Layer 9 of a small transformer language model trained on English Wikipedia (12 layers, counted from 0, width 96).
A neuron's activation on a vector x is GELU(weights . x), where the dot is the dot product.

Input weights of the MLP neurons that the questions are about. A number n stands for (n - 128) times 0.0033.
n0: 167, 108, 95, 112, 39, 139, 132, 122, 125, 138, 113, 127, 201, 185, 178, 158, 126, 125, 113, 133, 147, 218, 151, 113, 103, 135, 129, 110, 140, 158, 98, 208, 92, 80, 175, 133, 99, 106, 112, 164, 103, 133, 81, 110, 106, 158, 122, 133, 127, 107, 158, 59, 147, 118, 107, 89, 169, 120, 75, 136, 96, 121, 150, 120, 81, 152, 152, 91, 121, 115, 122, 150, 134, 69, 143, 155, 149, 112, 228, 126, 113, 135, 148, 91, 110, 104, 152, 201, 127, 152, 122, 165, 101, 139, 135, 119
n3: 113, 134, 111, 159, 111, 58, 111, 139, 168, 99, 139, 92, 115, 96, 154, 169, 116, 112, 158, 116, 116, 160, 137, 63, 164, 103, 120, 101, 148, 200, 113, 128, 115, 158, 140, 171, 70, 119, 104, 145, 89, 119, 129, 54, 168, 123, 106, 130, 110, 138, 142, 142, 123, 146, 81, 178, 83, 136, 101, 152, 59, 149, 169, 142, 98, 179, 85, 65, 135, 142, 167, 142, 182, 134, 93, 178, 131, 155, 141, 136, 139, 209, 90, 125, 106, 89, 84, 142, 89, 204, 109, 179, 103, 115, 117, 137
n10: 124, 124, 129, 143, 83, 66, 108, 147, 102, 159, 79, 148, 152, 115, 141, 165, 130, 117, 138, 146, 130, 115, 177, 165, 109, 111, 109, 126, 141, 177, 128, 67, 116, 128, 187, 120, 108, 115, 101, 135, 174, 79, 98, 158, 81, 171, 168, 171, 145, 146, 163, 106, 133, 123, 132, 114, 127, 168, 143, 126, 99, 158, 134, 149, 101, 109, 120, 164, 32, 107, 107, 75, 135, 158, 63, 159, 74, 160, 207, 89, 126, 164, 166, 124, 96, 127, 79, 136, 63, 147, 105, 114, 134, 137, 208, 101
n11: 121, 100, 126, 152, 133, 115, 161, 111, 158, 153, 218, 98, 125, 90, 112, 125, 204, 182, 64, 160, 149, 138, 122, 118, 167, 47, 101, 137, 150, 89, 80, 45, 113, 90, 161, 110, 151, 166, 125, 89, 136, 138, 159, 117, 115, 138, 154, 113, 141, 166, 111, 183, 133, 129, 102, 151, 77, 129, 120, 112, 54, 112, 127, 191, 121, 160, 157, 92, 134, 126, 157, 144, 179, 121, 105, 128, 137, 96, 169, 89, 61, 100, 134, 193, 115, 158, 114, 153, 74, 158, 135, 153, 189, 113, 170, 164
n25: 96, 142, 158, 131, 106, 120, 146, 132, 114, 158, 115, 96, 160, 107, 112, 81, 100, 156, 152, 116, 141, 90, 126, 135, 99, 132, 172, 110, 222, 169, 117, 117, 128, 94, 103, 141, 130, 114, 102, 130, 167, 152, 106, 95, 121, 139, 195, 134, 97, 173, 137, 104, 188, 128, 108, 193, 97, 189, 104, 93, 74, 107, 129, 142, 134, 149, 87, 130, 166, 178, 97, 121, 120, 171, 122, 118, 90, 115, 106, 159, 139, 103, 119, 90, 77, 142, 103, 108, 133, 182, 106, 75, 28, 163, 68, 159
n30: 118, 148, 146, 131, 119, 195, 118, 174, 136, 115, 118, 115, 178, 84, 122, 172, 138, 113, 126, 133, 182, 88, 137, 143, 135, 166, 107, 111, 160, 97, 89, 64, 131, 177, 104, 113, 118, 125, 140, 56, 174, 105, 86, 141, 179, 184, 148, 92, 123, 95, 109, 170, 131, 135, 172, 160, 90, 111, 170, 95, 89, 121, 89, 141, 139, 92, 120, 72, 143, 136, 102, 65, 127, 122, 174, 83, 133, 128, 84, 219, 77, 137, 160, 130, 90, 174, 154, 99, 113, 165, 157, 133, 106, 119, 114, 121
n66: 108, 84, 105, 146, 80, 108, 159, 174, 111, 83, 151, 132, 175, 122, 104, 125, 152, 144, 121, 159, 124, 139, 188, 105, 162, 110, 181, 101, 160, 116, 132, 62, 111, 160, 155, 96, 77, 128, 130, 108, 160, 180, 117, 150, 159, 115, 134, 84, 136, 142, 163, 9, 163, 86, 103, 184, 185, 138, 149, 131, 148, 108, 70, 191, 126, 117, 125, 98, 123, 154, 110, 141, 162, 104, 50, 98, 93, 82, 106, 113, 156, 124, 109, 143, 112, 184, 194, 99, 134, 146, 145, 205, 149, 162, 121, 114
n71: 136, 130, 131, 111, 73, 125, 121, 212, 135, 104, 165, 69, 152, 173, 129, 162, 141, 74, 98, 95, 140, 104, 129, 136, 156, 98, 85, 122, 114, 108, 66, 115, 141, 131, 101, 198, 125, 159, 133, 107, 101, 115, 111, 132, 162, 191, 103, 184, 159, 133, 173, 170, 177, 174, 170, 142, 148, 184, 108, 179, 133, 106, 104, 122, 146, 131, 204, 151, 168, 124, 116, 113, 113, 120, 70, 148, 182, 123, 99, 99, 63, 132, 223, 110, 146, 156, 157, 143, 90, 137, 136, 140, 28, 154, 157, 197
n109: 168, 107, 100, 129, 127, 160, 125, 138, 109, 118, 76, 152, 128, 146, 142, 186, 105, 72, 86, 100, 111, 106, 108, 140, 122, 114, 38, 111, 139, 94, 96, 75, 154, 164, 136, 188, 121, 69, 138, 154, 118, 91, 83, 139, 217, 147, 141, 134, 85, 91, 125, 128, 124, 115, 122, 96, 98, 108, 106, 92, 140, 107, 89, 131, 132, 111, 167, 173, 144, 164, 92, 116, 178, 100, 187, 137, 88, 128, 174, 140, 87, 175, 196, 160, 78, 74, 169, 217, 129, 113, 209, 220, 92, 113, 101, 196
n117: 133, 70, 113, 118, 102, 135, 162, 153, 124, 171, 138, 133, 172, 51, 168, 119, 89, 192, 84, 134, 128, 107, 128, 112, 147, 84, 176, 82, 139, 166, 102, 96, 119, 136, 104, 114, 120, 108, 98, 51, 128, 94, 167, 102, 105, 184, 162, 124, 120, 190, 139, 116, 134, 157, 102, 123, 149, 187, 108, 165, 155, 124, 68, 118, 138, 109, 184, 67, 113, 124, 167, 141, 155, 97, 100, 157, 81, 95, 165, 125, 149, 178, 132, 114, 157, 126, 172, 128, 146, 148, 143, 91, 135, 175, 159, 145
n146: 122, 105, 136, 68, 157, 119, 90, 153, 61, 104, 209, 115, 111, 144, 89, 132, 204, 107, 55, 105, 149, 115, 124, 99, 128, 117, 127, 150, 204, 119, 163, 149, 88, 149, 58, 177, 149, 125, 97, 102, 127, 114, 120, 112, 157, 239, 163, 149, 111, 158, 100, 97, 156, 191, 189, 179, 160, 149, 138, 116, 101, 135, 82, 146, 108, 133, 74, 97, 124, 147, 145, 73, 145, 178, 55, 72, 154, 104, 173, 121, 101, 139, 127, 176, 81, 148, 127, 105, 102, 170, 115, 92, 128, 121, 158, 158
n148: 181, 119, 108, 60, 69, 103, 72, 167, 153, 125, 109, 80, 96, 113, 62, 148, 118, 68, 119, 216, 177, 146, 181, 144, 155, 75, 131, 169, 139, 156, 126, 95, 107, 126, 119, 129, 154, 120, 97, 139, 107, 107, 91, 129, 149, 73, 83, 153, 148, 153, 104, 116, 127, 166, 128, 172, 80, 162, 75, 105, 127, 121, 143, 165, 113, 131, 164, 137, 84, 101, 140, 122, 143, 205, 126, 205, 129, 172, 146, 130, 99, 139, 182, 151, 88, 136, 106, 116, 74, 156, 125, 94, 118, 126, 111, 185
n152: 200, 131, 91, 128, 103, 143, 133, 87, 174, 158, 86, 92, 170, 108, 131, 130, 135, 61, 122, 143, 107, 111, 130, 139, 120, 162, 140, 183, 165, 104, 155, 61, 121, 78, 152, 153, 89, 123, 133, 123, 139, 172, 64, 96, 157, 161, 94, 120, 84, 149, 127, 126, 115, 132, 119, 149, 82, 147, 116, 138, 111, 82, 148, 135, 97, 31, 184, 41, 129, 101, 134, 84, 121, 107, 117, 157, 77, 184, 151, 120, 148, 84, 193, 162, 131, 110, 78, 149, 111, 84, 114, 189, 135, 110, 145, 166
n165: 151, 121, 136, 118, 88, 109, 146, 100, 174, 148, 133, 84, 136, 64, 113, 178, 51, 104, 124, 164, 135, 168, 176, 130, 151, 177, 161, 77, 143, 83, 79, 123, 161, 75, 141, 198, 72, 102, 65, 108, 160, 113, 76, 111, 193, 130, 137, 123, 185, 175, 160, 118, 135, 160, 212, 119, 151, 113, 106, 176, 181, 71, 104, 170, 72, 140, 112, 125, 158, 161, 180, 138, 136, 69, 164, 102, 96, 160, 182, 130, 130, 200, 149, 125, 95, 209, 69, 59, 122, 145, 70, 132, 134, 135, 120, 176
n175: 192, 107, 93, 135, 125, 102, 203, 54, 118, 128, 120, 94, 122, 120, 129, 136, 149, 100, 125, 144, 87, 149, 120, 145, 135, 109, 125, 144, 110, 178, 127, 154, 137, 111, 80, 173, 65, 143, 147, 169, 144, 133, 74, 194, 51, 174, 131, 51, 72, 123, 135, 156, 113, 140, 85, 127, 140, 247, 77, 48, 151, 114, 98, 89, 73, 119, 104, 88, 188, 135, 130, 97, 131, 99, 178, 112, 117, 171, 169, 136, 171, 132, 118, 96, 130, 92, 92, 194, 125, 134, 154, 137, 144, 176, 117, 139
n181: 59, 174, 149, 184, 152, 120, 138, 127, 73, 127, 176, 129, 132, 100, 124, 101, 111, 117, 96, 32, 91, 132, 88, 68, 104, 110, 132, 128, 138, 138, 129, 119, 97, 141, 112, 191, 88, 154, 18, 125, 156, 139, 118, 129, 158, 121, 155, 101, 218, 131, 87, 151, 127, 127, 137, 153, 125, 136, 99, 147, 164, 150, 146, 177, 157, 122, 145, 142, 46, 172, 138, 148, 178, 114, 86, 151, 94, 127, 89, 183, 77, 197, 61, 147, 124, 145, 101, 78, 130, 144, 176, 142, 71, 133, 106, 158
n202: 143, 175, 28, 131, 120, 138, 108, 185, 190, 142, 186, 75, 98, 130, 119, 85, 187, 69, 132, 108, 188, 152, 107, 149, 188, 58, 130, 130, 135, 162, 113, 123, 145, 107, 114, 146, 106, 136, 132, 101, 107, 141, 136, 126, 127, 165, 143, 138, 117, 165, 112, 194, 123, 133, 161, 88, 127, 178, 164, 120, 154, 119, 154, 149, 116, 101, 131, 190, 74, 150, 140, 75, 168, 160, 130, 190, 121, 39, 145, 126, 81, 142, 131, 134, 143, 114, 31, 121, 104, 125, 100, 117, 42, 114, 101, 112
n226: 120, 117, 134, 88, 102, 98, 145, 110, 124, 164, 105, 202, 170, 179, 103, 130, 124, 125, 83, 128, 97, 159, 189, 82, 99, 76, 132, 94, 129, 168, 75, 113, 187, 130, 126, 110, 76, 82, 173, 142, 180, 76, 49, 69, 193, 181, 132, 79, 77, 148, 130, 125, 123, 143, 54, 167, 136, 166, 37, 90, 168, 134, 139, 107, 55, 140, 190, 138, 115, 151, 86, 106, 109, 107, 53, 130, 161, 100, 197, 144, 115, 106, 129, 103, 107, 123, 167, 126, 137, 116, 144, 145, 146, 145, 165, 168
n233: 120, 145, 101, 148, 88, 136, 136, 110, 131, 99, 167, 92, 117, 132, 158, 172, 190, 146, 148, 82, 71, 94, 124, 134, 79, 164, 140, 93, 100, 149, 131, 136, 77, 107, 162, 143, 142, 132, 121, 130, 169, 128, 37, 111, 82, 203, 131, 129, 146, 155, 113, 111, 137, 135, 122, 179, 93, 157, 57, 130, 99, 66, 139, 159, 107, 159, 115, 182, 74, 142, 137, 106, 136, 115, 88, 95, 93, 125, 211, 104, 99, 136, 94, 189, 148, 98, 101, 145, 109, 141, 180, 138, 130, 153, 189, 197
n235: 148, 134, 79, 122, 147, 156, 113, 97, 110, 112, 141, 90, 94, 163, 176, 168, 141, 131, 146, 182, 117, 139, 92, 136, 154, 130, 86, 190, 140, 144, 131, 135, 69, 142, 102, 171, 92, 75, 78, 190, 144, 133, 90, 80, 140, 161, 147, 126, 125, 163, 95, 181, 102, 113, 111, 149, 85, 143, 125, 89, 129, 118, 81, 158, 199, 125, 49, 146, 131, 152, 149, 90, 117, 121, 152, 125, 105, 141, 138, 123, 108, 145, 136, 109, 141, 131, 125, 128, 78, 176, 105, 132, 65, 144, 193, 119
n240: 105, 97, 125, 103, 132, 130, 86, 102, 120, 154, 105, 87, 116, 100, 190, 154, 149, 137, 144, 120, 141, 128, 153, 98, 112, 98, 108, 124, 147, 217, 104, 73, 105, 135, 156, 145, 150, 103, 98, 126, 110, 103, 70, 97, 154, 67, 88, 193, 143, 136, 173, 68, 162, 76, 98, 152, 97, 142, 85, 115, 135, 77, 117, 169, 134, 170, 140, 88, 153, 138, 136, 131, 145, 132, 126, 123, 90, 141, 168, 172, 101, 115, 141, 156, 162, 132, 145, 154, 156, 94, 139, 185, 179, 95, 216, 165
n241: 104, 140, 188, 118, 147, 158, 137, 77, 119, 151, 164, 86, 122, 137, 116, 121, 200, 128, 220, 200, 124, 192, 122, 105, 134, 83, 115, 138, 138, 144, 158, 108, 67, 102, 154, 129, 94, 140, 200, 104, 119, 112, 106, 153, 135, 96, 138, 96, 109, 148, 192, 183, 158, 75, 114, 168, 158, 155, 140, 20, 111, 122, 47, 148, 128, 143, 93, 176, 138, 136, 146, 76, 110, 85, 157, 119, 155, 139, 128, 105, 147, 87, 146, 132, 110, 145, 98, 115, 117, 162, 143, 163, 82, 143, 121, 88
n245: 108, 122, 112, 155, 98, 132, 119, 135, 130, 158, 118, 129, 132, 141, 110, 137, 145, 157, 103, 213, 135, 72, 146, 171, 146, 136, 116, 115, 172, 111, 106, 87, 93, 173, 112, 151, 170, 93, 103, 119, 176, 119, 89, 97, 113, 153, 133, 100, 159, 166, 158, 155, 163, 117, 10, 113, 142, 149, 107, 135, 148, 60, 92, 97, 161, 163, 74, 134, 98, 153, 123, 131, 121, 137, 120, 129, 119, 77, 129, 157, 109, 98, 147, 168, 103, 116, 96, 100, 165, 176, 136, 120, 133, 166, 138, 134
n249: 108, 75, 126, 116, 114, 68, 138, 179, 34, 131, 186, 98, 141, 100, 102, 185, 133, 163, 118, 106, 89, 103, 101, 97, 85, 143, 145, 84, 169, 160, 80, 114, 153, 44, 95, 115, 110, 185, 113, 117, 130, 97, 160, 119, 119, 143, 193, 92, 111, 152, 176, 142, 74, 122, 155, 108, 93, 163, 87, 107, 133, 81, 66, 180, 125, 105, 94, 116, 163, 240, 132, 117, 145, 163, 105, 97, 155, 164, 208, 158, 149, 122, 177, 119, 87, 139, 118, 97, 159, 131, 185, 138, 175, 99, 173, 146

Each question shows a token from some text and the vector x that enters the MLP there. A number n stands for (n - 128) times 0.061.

"ro": 151, 98, 117, 135, 164, 144, 141, 126, 139, 102, 150, 112, 103, 168, 117, 139, 162, 138, 113, 121, 106, 144, 125, 129, 126, 143, 167, 113, 61, 143, 137, 139, 157, 99, 106, 120, 174, 125, 118, 153, 104, 135, 143, 113, 114, 122, 89, 165, 128, 148, 117, 147, 105, 131, 151, 107, 95, 114, 131, 160, 127, 154, 124, 112, 123, 120, 152, 121, 106, 145, 131, 116, 78, 105, 146, 122, 116, 105, 123, 125, 182, 156, 116, 130, 121, 81, 155, 139, 156, 137, 142, 138, 139, 86, 120, 158
Which neuron fires most, and how strongly? n233, at about 0.67

"i": 115, 108, 139, 154, 134, 87, 129, 113, 89, 102, 122, 120, 144, 67, 120, 135, 139, 142, 92, 166, 106, 151, 98, 135, 127, 163, 173, 126, 83, 117, 129, 111, 140, 127, 140, 148, 158, 152, 97, 136, 89, 144, 115, 133, 86, 131, 154, 93, 149, 139, 146, 157, 116, 116, 142, 135, 142, 158, 126, 157, 121, 167, 136, 83, 102, 151, 121, 109, 141, 148, 115, 134, 99, 103, 152, 140, 117, 131, 121, 157, 152, 146, 111, 112, 93, 107, 124, 135, 158, 130, 133, 148, 164, 120, 134, 165
Which neuron lights up most? n175

" in": 127, 110, 153, 135, 128, 131, 149, 94, 112, 98, 132, 129, 130, 126, 153, 128, 120, 121, 111, 140, 145, 123, 136, 117, 122, 107, 136, 119, 42, 117, 138, 133, 143, 124, 114, 132, 218, 109, 90, 119, 127, 132, 129, 121, 125, 151, 151, 133, 112, 117, 126, 123, 107, 139, 163, 117, 123, 113, 140, 162, 124, 152, 115, 142, 124, 164, 156, 135, 79, 159, 144, 110, 69, 119, 140, 132, 111, 138, 134, 166, 129, 116, 119, 124, 128, 110, 139, 175, 139, 137, 135, 133, 116, 115, 147, 124
Which neuron lights up most? n233

" ch": 110, 136, 163, 150, 142, 121, 116, 138, 141, 113, 120, 142, 130, 116, 165, 98, 126, 134, 107, 154, 143, 130, 101, 78, 144, 156, 149, 104, 92, 138, 161, 135, 109, 122, 126, 152, 186, 118, 145, 136, 129, 131, 105, 120, 124, 102, 162, 116, 123, 135, 107, 141, 80, 148, 156, 132, 94, 131, 162, 130, 106, 145, 138, 120, 126, 128, 142, 141, 117, 133, 103, 122, 112, 118, 124, 111, 126, 126, 121, 193, 146, 121, 134, 98, 141, 84, 139, 167, 149, 122, 119, 128, 103, 116, 131, 55
Which neuron fires most, and how strongly? n30, at about 0.79

"ord": 121, 106, 160, 178, 114, 127, 114, 156, 91, 95, 104, 144, 132, 113, 112, 99, 129, 153, 133, 167, 117, 113, 100, 104, 131, 129, 177, 114, 99, 102, 150, 87, 153, 141, 126, 143, 165, 133, 124, 117, 97, 149, 108, 120, 143, 114, 182, 136, 121, 174, 131, 142, 124, 106, 122, 95, 148, 125, 159, 166, 142, 118, 168, 125, 156, 152, 107, 133, 105, 112, 132, 138, 83, 139, 105, 122, 120, 131, 111, 168, 113, 129, 123, 114, 124, 138, 122, 135, 138, 161, 140, 137, 111, 106, 94, 111
The three highest activations, in order: n245, n181, n25

")": 124, 108, 112, 140, 130, 126, 97, 128, 118, 100, 146, 119, 131, 111, 113, 98, 115, 117, 105, 133, 167, 135, 137, 107, 121, 128, 156, 99, 56, 118, 155, 123, 175, 142, 155, 162, 221, 150, 130, 109, 135, 134, 132, 121, 129, 120, 155, 125, 119, 120, 113, 137, 125, 86, 106, 95, 129, 116, 143, 140, 105, 133, 130, 121, 157, 142, 141, 131, 110, 129, 143, 148, 90, 125, 103, 138, 118, 125, 124, 131, 143, 96, 122, 138, 140, 147, 110, 129, 142, 141, 155, 159, 133, 120, 149, 86
The three highest activations, in order: n11, n245, n66

"u": 118, 168, 140, 142, 171, 119, 102, 91, 114, 102, 113, 151, 175, 151, 123, 109, 106, 154, 108, 102, 108, 158, 110, 123, 145, 151, 141, 125, 105, 146, 163, 113, 135, 142, 147, 151, 134, 149, 124, 140, 174, 122, 150, 117, 134, 101, 130, 125, 103, 135, 94, 97, 103, 96, 151, 132, 123, 100, 116, 169, 151, 151, 114, 148, 102, 167, 122, 124, 123, 86, 88, 139, 107, 123, 143, 100, 101, 153, 153, 147, 131, 149, 132, 117, 108, 83, 119, 129, 159, 136, 107, 162, 124, 114, 127, 95
Which neuron lights up most? n181

" I": 127, 120, 149, 116, 136, 114, 134, 108, 112, 108, 128, 136, 147, 116, 156, 119, 140, 90, 107, 144, 157, 148, 123, 80, 135, 78, 154, 127, 66, 77, 141, 135, 129, 123, 125, 133, 200, 131, 114, 113, 135, 123, 139, 116, 134, 151, 164, 154, 152, 120, 130, 126, 121, 61, 156, 125, 123, 126, 153, 165, 137, 124, 147, 130, 108, 128, 142, 133, 102, 146, 145, 120, 66, 135, 116, 125, 130, 162, 112, 137, 155, 123, 108, 134, 120, 115, 140, 132, 142, 150, 112, 126, 147, 123, 126, 112
Which neuron fires most, and how strongly? n146, at about 0.57

"ur": 147, 96, 124, 126, 141, 98, 85, 165, 115, 101, 103, 156, 158, 137, 141, 102, 87, 154, 114, 155, 140, 111, 115, 149, 134, 118, 184, 148, 101, 154, 133, 129, 139, 126, 141, 115, 195, 148, 120, 125, 127, 144, 130, 103, 144, 89, 133, 143, 105, 103, 158, 124, 123, 103, 193, 120, 119, 117, 114, 185, 99, 115, 123, 118, 101, 113, 117, 138, 129, 137, 138, 131, 82, 129, 110, 129, 137, 160, 119, 139, 131, 123, 128, 134, 130, 104, 118, 136, 118, 128, 141, 145, 136, 72, 129, 157
Which neuron lights up most? n249

"a": 135, 119, 131, 185, 129, 130, 153, 126, 132, 103, 135, 138, 157, 111, 133, 110, 142, 152, 118, 108, 127, 142, 159, 92, 124, 132, 139, 104, 92, 116, 124, 122, 169, 121, 149, 148, 172, 113, 144, 123, 122, 126, 91, 135, 101, 126, 113, 120, 102, 107, 131, 128, 116, 71, 119, 125, 183, 144, 146, 108, 156, 153, 153, 62, 131, 136, 178, 132, 140, 122, 123, 168, 88, 85, 149, 133, 142, 108, 103, 140, 112, 114, 132, 92, 115, 106, 156, 122, 157, 132, 124, 149, 144, 140, 103, 116
Which neuron fires most, and how strongly? n226, at about 2.5

" 200": 104, 132, 124, 119, 145, 136, 122, 111, 109, 122, 134, 107, 155, 124, 132, 66, 142, 110, 102, 126, 144, 144, 108, 82, 115, 119, 182, 131, 117, 138, 131, 128, 114, 130, 108, 143, 210, 147, 92, 107, 144, 141, 135, 134, 149, 116, 148, 160, 106, 104, 141, 140, 92, 74, 160, 122, 128, 114, 146, 203, 127, 144, 113, 144, 136, 160, 119, 141, 125, 155, 134, 130, 94, 101, 107, 148, 96, 137, 100, 156, 142, 121, 124, 111, 133, 131, 136, 148, 131, 134, 92, 131, 119, 144, 129, 136
The two highest activations, in order: n181, n25

"h": 173, 152, 148, 135, 122, 129, 119, 115, 120, 118, 118, 117, 147, 164, 119, 101, 156, 148, 96, 150, 145, 141, 124, 113, 143, 127, 128, 130, 114, 82, 125, 127, 123, 126, 123, 162, 169, 128, 168, 127, 136, 122, 115, 123, 126, 69, 144, 150, 93, 106, 104, 86, 135, 134, 196, 111, 120, 125, 138, 188, 131, 161, 143, 130, 124, 135, 138, 117, 118, 100, 111, 128, 99, 113, 172, 83, 136, 150, 95, 147, 171, 122, 122, 91, 133, 84, 142, 140, 144, 143, 121, 119, 93, 143, 104, 88
The two highest activations, in order: n0, n30

"n": 134, 106, 151, 105, 117, 169, 101, 129, 102, 110, 129, 125, 152, 168, 138, 134, 144, 128, 110, 118, 159, 128, 115, 124, 130, 96, 122, 125, 88, 107, 110, 122, 147, 157, 116, 132, 197, 126, 126, 136, 133, 93, 151, 138, 131, 143, 122, 168, 85, 135, 137, 118, 58, 110, 155, 110, 144, 101, 106, 149, 146, 167, 107, 131, 109, 156, 143, 121, 131, 135, 131, 111, 138, 79, 148, 76, 98, 129, 112, 151, 124, 116, 150, 131, 112, 133, 186, 139, 127, 135, 121, 138, 121, 122, 154, 131
Which neuron lights up most? n109

" on": 128, 133, 139, 150, 138, 122, 119, 113, 126, 111, 121, 137, 131, 99, 165, 158, 106, 136, 106, 129, 166, 126, 136, 111, 133, 126, 136, 118, 40, 100, 127, 127, 152, 107, 124, 101, 204, 158, 75, 125, 122, 122, 118, 130, 121, 122, 165, 140, 120, 113, 130, 148, 97, 112, 162, 113, 144, 115, 126, 170, 111, 105, 111, 176, 154, 157, 145, 138, 110, 137, 149, 130, 90, 123, 135, 98, 103, 142, 109, 162, 142, 118, 106, 137, 119, 133, 142, 148, 125, 138, 135, 122, 119, 112, 163, 133
Which neuron lights up most? n165

"o": 141, 95, 118, 124, 144, 131, 115, 107, 147, 78, 125, 156, 133, 144, 129, 125, 151, 160, 113, 128, 122, 127, 120, 145, 138, 120, 181, 108, 94, 142, 122, 128, 147, 118, 137, 123, 172, 125, 132, 168, 183, 110, 126, 125, 137, 121, 137, 158, 76, 149, 130, 140, 121, 111, 148, 111, 113, 113, 131, 133, 127, 108, 125, 57, 99, 160, 128, 120, 107, 112, 150, 159, 85, 73, 145, 111, 137, 132, 125, 131, 136, 138, 133, 119, 140, 106, 184, 90, 171, 123, 106, 159, 121, 108, 117, 112
The three highest activations, in order: n226, n0, n117

"ec": 145, 132, 160, 165, 128, 106, 146, 152, 102, 134, 110, 169, 81, 122, 140, 95, 118, 131, 153, 124, 132, 119, 146, 109, 93, 109, 147, 163, 81, 138, 142, 113, 145, 133, 121, 109, 161, 139, 155, 154, 135, 155, 121, 143, 134, 91, 132, 141, 123, 128, 163, 136, 99, 92, 80, 80, 94, 106, 152, 178, 130, 172, 131, 65, 110, 142, 154, 99, 121, 108, 109, 138, 150, 130, 123, 131, 150, 155, 131, 156, 131, 94, 115, 121, 123, 108, 127, 87, 157, 130, 124, 128, 118, 113, 116, 128
Which neuron lights up most? n226

" by": 143, 120, 128, 140, 123, 120, 112, 117, 116, 85, 133, 120, 134, 126, 139, 128, 130, 121, 105, 136, 157, 144, 117, 120, 127, 123, 146, 124, 27, 119, 128, 127, 147, 119, 128, 128, 218, 133, 77, 131, 147, 124, 121, 129, 135, 127, 169, 131, 122, 112, 121, 134, 121, 128, 150, 105, 134, 131, 138, 128, 114, 142, 121, 117, 136, 149, 157, 124, 93, 170, 138, 129, 70, 127, 135, 125, 131, 127, 129, 157, 172, 124, 114, 131, 124, 145, 126, 151, 121, 146, 121, 128, 114, 101, 153, 129
Which neuron fires most, and how strongly? n181, at about 0.26

" ": 141, 121, 143, 132, 136, 101, 113, 104, 128, 77, 146, 143, 127, 137, 143, 105, 75, 111, 93, 149, 121, 108, 120, 92, 123, 98, 140, 108, 66, 125, 147, 135, 175, 137, 131, 182, 168, 132, 139, 143, 160, 140, 96, 137, 109, 140, 155, 124, 137, 140, 133, 125, 119, 105, 112, 107, 133, 79, 142, 122, 125, 127, 132, 105, 111, 193, 139, 126, 136, 119, 157, 148, 106, 138, 138, 157, 109, 153, 139, 137, 129, 114, 109, 128, 132, 119, 132, 123, 152, 166, 112, 134, 129, 109, 115, 127
Which neuron lights up most? n3

"an": 127, 147, 152, 135, 102, 181, 138, 108, 140, 116, 96, 91, 145, 126, 132, 127, 105, 186, 109, 148, 113, 142, 129, 143, 152, 141, 171, 139, 88, 126, 135, 142, 124, 119, 123, 113, 133, 111, 156, 115, 140, 145, 107, 102, 87, 77, 112, 164, 154, 130, 144, 158, 114, 130, 119, 110, 127, 109, 140, 148, 133, 156, 134, 102, 108, 87, 142, 119, 144, 74, 124, 121, 94, 115, 155, 137, 109, 134, 114, 140, 158, 103, 90, 138, 152, 119, 141, 126, 159, 161, 97, 131, 117, 120, 110, 191
Which neuron lights up most? n152

" and": 129, 119, 124, 146, 125, 112, 117, 128, 107, 93, 135, 114, 140, 128, 136, 122, 146, 109, 101, 123, 157, 143, 147, 96, 138, 128, 154, 120, 37, 124, 128, 125, 149, 128, 130, 134, 234, 130, 105, 127, 141, 133, 133, 125, 128, 111, 149, 142, 119, 118, 133, 116, 116, 136, 152, 97, 113, 132, 148, 139, 108, 144, 133, 110, 130, 154, 148, 122, 110, 165, 146, 128, 77, 131, 124, 131, 132, 117, 114, 146, 164, 109, 115, 127, 134, 135, 111, 137, 129, 133, 122, 136, 122, 101, 158, 125
The three highest activations, in order: n240, n71, n202

" with": 147, 121, 130, 140, 108, 120, 111, 113, 126, 91, 125, 117, 137, 110, 151, 129, 122, 106, 110, 134, 161, 136, 113, 103, 138, 132, 151, 124, 30, 129, 118, 139, 172, 118, 118, 132, 216, 116, 90, 144, 157, 125, 128, 128, 127, 113, 151, 132, 121, 126, 127, 145, 133, 146, 159, 121, 125, 138, 145, 154, 113, 141, 133, 115, 132, 159, 143, 126, 103, 152, 137, 139, 85, 130, 121, 118, 138, 110, 109, 159, 167, 112, 114, 121, 121, 125, 139, 141, 141, 112, 130, 132, 97, 96, 152, 123
Which neuron lights up most? n71

"le": 138, 81, 115, 167, 105, 119, 140, 152, 124, 98, 101, 143, 134, 119, 124, 130, 136, 122, 105, 134, 127, 129, 111, 150, 141, 137, 201, 117, 55, 126, 129, 100, 157, 139, 144, 117, 174, 121, 101, 140, 114, 118, 138, 127, 108, 144, 172, 128, 170, 160, 153, 154, 121, 123, 126, 129, 119, 130, 125, 153, 150, 167, 144, 105, 79, 134, 141, 105, 114, 129, 113, 140, 94, 160, 159, 141, 115, 105, 131, 140, 128, 122, 157, 131, 105, 127, 151, 118, 103, 151, 111, 126, 129, 107, 86, 112
The two highest activations, in order: n117, n10

" se": 185, 95, 124, 158, 110, 118, 108, 123, 115, 112, 106, 110, 124, 123, 113, 141, 145, 134, 86, 157, 148, 116, 121, 105, 155, 137, 173, 148, 68, 112, 112, 131, 140, 139, 138, 150, 180, 124, 114, 148, 155, 133, 119, 151, 122, 145, 140, 127, 114, 141, 122, 143, 112, 144, 86, 129, 128, 106, 145, 158, 137, 127, 135, 52, 99, 172, 114, 126, 124, 120, 126, 135, 86, 124, 137, 117, 104, 130, 133, 139, 191, 128, 127, 127, 102, 97, 119, 137, 144, 147, 115, 141, 134, 108, 148, 104
Which neuron fires most, and how strongly? n245, at about 3

"g": 124, 118, 121, 111, 128, 128, 147, 130, 136, 146, 124, 143, 137, 146, 124, 102, 130, 69, 120, 130, 107, 97, 97, 141, 145, 154, 130, 150, 124, 130, 152, 134, 128, 111, 174, 164, 164, 105, 118, 147, 123, 173, 136, 136, 140, 112, 150, 124, 124, 134, 111, 98, 120, 57, 173, 102, 166, 112, 158, 124, 149, 127, 145, 186, 136, 120, 103, 127, 136, 129, 122, 134, 76, 105, 138, 78, 112, 145, 105, 95, 154, 103, 136, 120, 115, 132, 170, 133, 138, 135, 115, 148, 137, 104, 76, 136
The two highest activations, in order: n66, n152

"es": 139, 134, 112, 163, 135, 131, 107, 151, 113, 100, 135, 113, 126, 118, 134, 91, 110, 141, 96, 148, 124, 105, 136, 141, 93, 144, 151, 126, 23, 97, 132, 112, 140, 142, 161, 124, 161, 127, 141, 121, 116, 126, 118, 95, 125, 147, 128, 132, 168, 131, 147, 171, 106, 109, 128, 111, 126, 108, 167, 147, 128, 179, 151, 117, 129, 140, 108, 128, 115, 100, 129, 141, 83, 144, 159, 164, 131, 120, 125, 109, 150, 151, 116, 143, 148, 125, 124, 150, 137, 141, 120, 150, 125, 122, 143, 70
Which neuron lights up most? n10